Layer 7 of a small transformer language model trained on English Wikipedia (10 layers, counted from 0, width 64).
A neuron adds its activation times its output weights to the MLP's output. To switch it off is to set its activation to zero at one token and run the rest of the model.
A neuron's activation on a vector x is SiLU(gate . x) times (in . x), where the dot is the dot product.

Input weights of the MLP neurons that the questions are about. A number n stands for n times 0.0071.
n45 gate: 15 -4 64 9 -7 -6 27 33 -27 16 -40 -43 -43 6 4 0 14 68 26 34 -10 23 25 -36 24 15 -1 -15 -35 -9 -49 -26 -15 -51 29 -37 63 13 20 29 -12 -5 -21 11 -12 -59 38 37 -52 -7 15 35 16 14 44 -35 -23 -42 -38 26 -14 39 -9 -8
n65 gate: -45 7 -25 -57 -7 -52 -12 22 -18 52 11 34 21 -5 14 9 -16 -24 42 51 37 -13 -15 7 6 43 43 -29 -35 19 -46 29 35 28 8 -2 -61 21 -5 51 -3 57 22 3 -23 -8 55 20 -14 36 3 14 -65 12 -23 19 65 -9 -6 32 -35 14 49 0
n76 gate: -49 -15 19 65 32 1 -38 13 20 27 32 23 -38 13 -12 20 -8 -41 -29 -18 -41 18 -1 2 16 -30 -9 -61 9 -34 -47 7 4 -41 49 -16 25 -21 -9 -21 47 7 -4 20 -20 -7 -51 11 44 32 -20 -25 17 -14 23 -51 24 -18 3 -27 -2 -33 -5 -2
n79 gate: -11 -15 11 -33 32 24 -17 28 -14 6 -23 62 -11 -22 17 4 -23 -11 -9 25 13 -29 -61 18 -22 -10 -11 46 -21 -16 -44 14 -5 12 -4 -12 88 25 -58 19 -5 -28 -33 -2 -21 -41 -39 19 -16 -18 -46 -18 28 -13 19 27 6 14 -9 20 -16 -5 50 16
n114 gate: 0 1 50 7 -16 -43 -17 -23 -5 5 -60 -27 -11 22 -31 -11 -43 33 10 4 -10 -2 -18 -21 5 25 -61 -53 -8 17 -11 7 -12 10 38 12 35 0 -9 9 -12 -52 -26 -13 49 -23 28 35 -9 -28 -22 -11 54 -20 3 -13 -51 27 -11 -2 25 4 33 32
n45 in: -18 -6 -65 -94 -35 -6 -55 -9 20 41 13 34 -1 6 -27 -20 16 -38 -7 -43 36 58 18 54 35 14 35 1 -23 -3 68 28 4 50 4 -18 36 25 18 -35 -35 21 -16 -5 28 -2 -3 -32 70 3 29 9 -67 -41 -74 -9 -4 32 -8 4 -6 -14 -22 4
n65 in: 24 -6 -2 -43 2 21 46 -26 -27 -28 11 -8 -1 -76 -26 18 30 -31 -36 -5 74 76 -17 -5 -32 -76 -26 -1 53 -14 13 -18 -15 27 39 36 -39 18 13 46 54 43 10 -23 -13 -33 -44 9 26 -1 5 -31 22 3 33 18 -9 -3 -6 -5 42 -32 -43 10
n76 in: 49 -9 20 -76 -35 -52 -18 -37 -2 -71 -2 -38 73 -16 -18 22 -43 34 -2 -11 29 -44 14 17 4 21 18 11 -12 42 12 41 -7 28 -21 -21 7 -30 44 -23 -27 -25 6 -14 28 -24 -18 36 -9 -43 -20 19 40 -15 -50 19 -51 1 7 52 26 11 38 66
n79 in: 16 23 -2 4 18 -86 -14 62 -21 21 -41 -45 -21 13 68 -60 50 -41 42 13 28 -39 -21 -12 15 28 -14 17 -32 -50 24 7 1 -47 -23 34 72 -3 20 3 43 0 -43 16 -22 -56 -68 -1 -58 11 -31 -23 10 4 -3 30 31 -3 -6 23 2 16 0 -29
n114 in: 2 9 -65 -15 14 -48 3 47 -6 64 38 24 26 17 -76 33 -11 -16 16 -4 39 70 -22 -55 -40 -1 33 -25 41 8 19 -11 61 39 5 -8 -66 47 -10 17 3 31 7 32 -23 13 -39 -23 1 48 16 30 -37 61 7 38 -6 -44 10 53 -8 -9 29 -21

Output weights of the MLP neurons that the questions are about. A number n stands for n times 0.0068.
n45: 16 37 -5 -15 11 50 27 51 -74 -68 60 -45 -29 28 -8 2 -48 38 32 -24 -2 -10 69 3 -1 -24 -15 8 -7 -94 -12 -43 12 -31 21 3 7 -56 -10 -6 -44 -7 -20 18 35 24 -6 61 -4 -33 39 -12 9 15 -4 -67 30 -27 16 -9 -77 34 53 -2
n65: -38 -15 -35 61 76 -41 -13 -73 3 -13 -53 51 -48 -36 -21 -13 17 -37 -25 9 10 -16 -48 -17 -12 36 23 51 37 -32 27 0 39 16 -92 -25 7 16 17 -13 11 2 22 12 11 -13 -5 7 22 -43 -11 41 16 5 17 -38 -16 -6 16 -29 22 -50 -62 28
n76: -23 -4 -13 -50 74 83 -30 33 -18 -4 23 -59 21 23 -6 -24 -6 15 58 18 -28 -4 -8 34 27 22 -9 -22 7 8 34 -30 -43 19 54 19 -18 -4 3 -25 14 20 35 -10 3 -8 4 58 19 -49 1 42 23 -35 5 14 45 -32 41 -25 -38 25 34 -36
n79: 11 -30 44 3 -4 -63 6 -4 35 18 10 48 -16 -37 35 31 -29 1 -49 -14 18 -48 38 -59 -29 -37 -25 1 -41 -1 -86 13 21 16 -14 15 43 -27 5 70 -15 6 -14 -46 8 3 27 -32 -42 27 -45 -31 14 -27 -23 31 -42 20 20 30 -7 12 -15 21
n114: -3 31 0 -36 -3 7 -62 -25 19 29 4 39 -30 28 3 -33 -18 -14 -14 39 26 -62 21 -36 24 -11 -34 -68 -28 -23 68 -25 21 -14 8 20 -25 33 -18 26 -3 -74 -42 -44 52 -3 40 0 -21 9 -69 -24 33 -21 -18 10 -1 32 0 -2 55 -9 -14 29

Each question names a token from some text and the token that comes next. It shows the vector x that enters the MLP there. A number n stands for n times 0.023.

Then comes g, the gradient of the next token's log-probability with respect to the MLP's output, scaled to length 1. A neuron's effect is roughly proportional to its activation times (output weights . g). A number n stands for n times 0.0044.

"er", then " House"
x: 6 8 -15 17 -8 -38 6 -13 65 9 -26 20 -36 -4 4 -23 1 -11 -27 -15 13 -31 16 -18 -9 -13 2 -2 27 1 -36 23 2 -6 -28 -4 1 -8 -24 3 5 -16 1 -23 -7 14 9 -27 -10 21 -7 -1 -29 17 18 -14 5 10 40 -1 14 -25 16 12
g: -28 19 9 27 -5 -17 3 -38 -37 0 6 28 -32 -12 11 -39 10 -3 -46 -7 -38 17 6 81 6 -8 -11 15 -61 -40 -28 17 30 -33 -30 51 -13 60 10 17 47 19 -9 9 48 45 -1 -64 -6 -9 -13 49 -2 -15 -17 -4 -10 -12 -3 29 -2 17 11 11
Switching off which neuron hurts the next token most? n76

" Ab", then "b"
x: 21 27 14 8 -3 -27 4 2 11 -14 -1 13 2 -20 15 16 -18 -12 8 -9 -27 22 -7 -34 -33 -13 17 3 6 -16 -10 6 12 13 -50 -39 12 -36 15 28 8 10 -30 -23 -9 -21 -27 -14 -3 6 12 3 -16 -2 -6 -21 -13 -34 1 -20 19 12 -19 15
g: -5 -20 -19 1 38 -8 33 30 37 -6 9 40 -17 26 -40 -10 7 -55 28 21 -19 -9 -34 -53 17 -11 -21 18 -43 50 18 3 17 22 18 -10 55 2 -20 26 53 12 2 -14 5 -15 -10 -3 -34 -28 -35 -11 -1 -36 10 -61 24 -51 43 19 50 -28 21 -25
Switching off which neuron hurts the next token most? n45

" cont", then "ributed"
x: -16 -24 -18 6 -35 -28 21 -18 5 -10 -26 7 27 -35 16 6 -26 24 -19 -19 -31 10 -34 -18 -31 3 33 24 13 21 -19 20 11 23 -32 -10 1 -25 13 19 2 18 11 -1 -3 -22 -5 -11 -3 10 2 -33 -1 25 11 -15 13 -3 1 -4 18 10 6 7
g: -4 -30 -9 36 15 22 36 36 -41 0 39 2 -1 -50 31 8 -14 39 7 -14 8 -1 13 41 -14 -30 -39 4 -24 74 -19 -2 68 4 -4 5 12 -28 -33 21 -9 29 1 7 -25 50 16 27 36 39 -38 -10 9 -2 -33 -7 -6 -26 -30 -28 -60 -30 -36 10
Switching off which neuron hurts the next token most? n45

" sh", then "am"
x: -21 13 -8 6 -28 -24 -9 -17 46 14 -5 28 -13 -6 1 21 -11 2 0 -26 -25 13 -8 -39 -27 -18 21 -20 12 -3 -40 6 -5 19 -11 -27 26 -28 -6 -15 19 12 5 -2 10 25 -19 -12 -4 25 10 -35 3 17 26 8 -4 13 -25 17 36 -10 1 -5
g: 37 -16 -35 -21 21 -1 1 16 20 -46 -56 22 -6 -9 -46 -47 -15 -10 19 -46 3 12 -10 2 -21 -53 -49 19 -5 33 5 -9 27 -42 -15 -15 37 -29 1 33 -20 -33 20 0 -12 -35 -57 20 -16 20 -14 5 21 57 15 3 21 -29 7 -16 55 -19 4 61
Switching off which neuron hurts the next token most? n76

" |", then " Ad"
x: -26 35 -4 17 -13 -52 25 -9 -3 4 -21 28 -7 20 14 26 -8 3 -22 9 -6 -6 -15 -16 -22 0 -10 12 18 -21 -36 1 -15 -23 -19 -3 16 -9 2 -10 -12 6 14 -4 -20 8 23 -2 -3 14 -3 -9 -32 10 5 -6 -10 17 23 -1 18 -11 -40 11
g: -22 -25 19 -21 -26 -16 4 -65 37 5 2 27 8 -12 27 -46 -43 6 -46 -44 26 4 13 1 -21 58 9 -17 -35 59 -30 6 13 11 -62 -7 -18 15 24 32 -4 45 -1 3 33 16 -2 7 -28 5 13 -13 26 3 -3 -33 -43 -15 66 14 -27 18 42 25
Switching off which neuron hurts the next token most? n76

"ducer", then ","
x: 11 18 3 -4 -34 -34 -3 10 18 -18 -46 39 -12 -8 -23 3 -3 -20 -17 -6 6 2 -6 -22 -24 -2 10 7 18 36 -10 -3 21 -2 0 -14 -6 9 13 13 2 24 8 -14 -11 -11 19 -3 -16 8 8 46 -39 6 16 20 -12 23 3 3 25 -34 17 23
g: 8 -12 9 34 6 -2 -6 -17 34 10 2 -6 -1 27 25 -27 25 30 -2 -44 55 -33 -5 -18 -5 51 -1 25 11 -56 -31 -23 52 -2 -19 -69 10 -6 1 29 -72 -21 -6 9 -12 11 17 73 7 -2 0 22 -35 -5 11 -40 33 8 -2 -44 -36 -15 -40 18
Switching off which neuron hurts the next token most? n65

"ar", then "ash"
x: 11 14 24 4 16 -16 -21 -26 78 9 -21 25 -25 6 -1 -4 2 -2 -10 -6 -6 -12 20 5 -18 -16 -9 -13 -1 -6 -27 16 10 3 -48 -23 5 -21 -7 6 14 -17 -38 -13 3 -6 -2 7 -33 19 -3 17 -19 16 13 10 -8 11 55 -10 46 -13 5 -7
g: -7 4 -4 -19 -11 43 -27 -5 14 35 52 -36 27 -15 37 -27 -17 18 68 -31 -66 17 18 4 1 -20 -9 15 -10 -48 -32 -2 -13 35 10 7 18 30 20 39 24 -44 -33 -17 41 32 -7 64 4 -18 12 3 12 29 -6 27 -8 -30 -18 -28 37 -2 -52 30
Which neuron, switched off, raises the next token's probability most? n65

"s", then "aki"
x: 7 17 4 4 7 -18 -8 -55 70 -20 -8 38 15 -20 -7 10 -21 -18 -30 -10 -14 -37 9 -11 -13 -6 -7 -8 -8 11 -15 17 -6 -4 -32 -20 -9 6 -3 16 5 -19 2 -4 5 -4 -10 -3 -25 11 -13 19 -14 1 1 1 -23 40 45 -30 -2 -6 18 12
g: -18 -21 -18 -25 10 24 -6 34 61 22 64 -35 7 36 46 -12 -56 -14 50 18 -35 -5 9 -5 -33 -38 -12 17 9 -20 -56 18 13 16 -12 -27 2 -12 30 27 19 -26 -6 6 3 3 16 13 -52 29 49 11 -25 -17 -8 15 4 2 -11 -45 58 49 4 -25
Which neuron, switched off, raises the next token's probability most? n79

",", then " F"
x: 31 4 29 23 11 -45 -1 2 -20 -7 7 42 2 -22 -4 3 -7 -14 -58 -5 -12 -7 0 -33 -14 -11 1 16 -8 1 -25 14 -21 -4 -48 -38 8 -7 -12 -6 -4 -2 -20 -19 -13 -26 -16 -8 7 4 3 8 -7 17 1 6 1 22 1 1 12 -11 9 0
g: -7 -44 -7 26 -24 -9 18 -45 88 2 -21 -2 2 30 23 -12 -12 -78 -37 -3 17 41 -8 -24 -4 6 -21 5 17 27 -13 -2 -27 23 -21 22 36 15 59 -8 -58 39 -12 21 13 16 24 28 -34 17 -13 25 -26 -4 -34 -18 16 -4 11 -11 -50 5 -47 -2
Switching off which neuron hurts the next token most? n79

" from", then " California"
x: 13 26 -6 13 -13 -54 26 -20 -36 -5 -27 34 -5 -17 24 8 -6 17 -12 -10 -6 -2 -12 -23 0 -7 -12 31 19 -13 -25 6 9 -14 -15 -13 21 -10 0 10 -10 -15 -14 -28 -13 -7 -12 -16 -21 13 7 14 -28 9 4 6 -10 0 14 -15 34 11 16 19
g: -14 8 -34 -32 22 21 -42 -14 -13 -8 11 24 -20 28 46 -27 39 -3 21 3 51 -8 8 -23 13 2 4 -19 -45 27 -47 6 -7 6 -16 45 10 -47 -21 51 -43 33 -42 -25 -14 17 9 26 -3 4 -57 -14 18 -45 -29 24 -28 -11 18 6 -82 31 14 -3
Switching off which neuron hurts the next token most? n79

"\n", then "B"
x: 32 -38 31 14 -5 -28 -4 -2 -13 9 -7 31 9 -36 -3 14 2 -12 -28 -5 -6 -3 -10 -29 -22 12 8 26 9 -3 -20 21 11 3 -50 -36 12 -28 14 -8 -16 -8 -25 -10 -6 -17 10 -9 1 0 9 -3 -19 31 -1 3 2 -5 23 0 13 -3 6 43
g: 28 25 -22 7 18 25 -12 10 -7 -14 -14 -11 31 -13 23 -33 6 64 13 15 -74 6 -29 -49 4 17 8 10 12 -4 57 -14 -73 12 -25 1 -8 67 8 6 -16 -33 7 32 1 -64 6 33 0 -46 12 34 12 30 11 20 -1 -16 15 38 47 9 14 7
Switching off which neuron hurts the next token most? n79

"tt", then "ember"
x: -15 13 24 -18 21 6 17 -23 86 -10 -28 2 2 0 8 12 -12 -16 10 -8 -7 -41 20 -13 -29 -3 -2 10 0 2 -25 4 6 -18 -16 -8 16 -20 29 -7 19 -1 -15 -12 -15 -23 -3 -11 -4 20 -20 13 -10 0 17 -20 -8 33 35 3 26 -19 27 1
g: -15 11 0 -15 1 8 13 -10 -24 -38 -25 -13 -13 7 -22 14 -3 -41 7 -16 -24 6 -48 -12 11 -2 45 73 2 -31 -16 -26 17 -27 -7 51 -8 -18 -8 17 30 13 16 41 25 -32 42 21 85 16 27 33 -5 -20 -47 -13 -61 -14 -43 33 7 -46 -2 -2
Which neuron, switched off, raises the next token's probability most? n79

" in", then "stru"
x: 12 19 9 10 -6 -38 18 -16 -24 -3 -34 48 22 -22 11 8 4 30 -10 -17 -9 23 -6 -13 -4 -1 -11 34 7 -3 -24 0 11 8 -18 -33 26 -14 -1 15 -13 -11 -24 -38 -24 -11 -7 -18 -13 -6 20 -20 -7 10 -7 18 -7 13 18 -3 17 -5 23 9
g: -30 -16 -52 -15 7 16 26 -9 -4 -11 -8 -32 15 42 -15 -19 3 4 26 -38 16 48 53 -16 -28 23 78 -28 -51 6 8 22 11 71 34 -26 26 -6 23 25 -27 36 -11 3 2 -23 -27 -9 7 -3 -11 -12 15 -63 6 -26 -12 -32 45 48 6 3 -14 -18
Which neuron, switched off, raises the next token's probability most? n76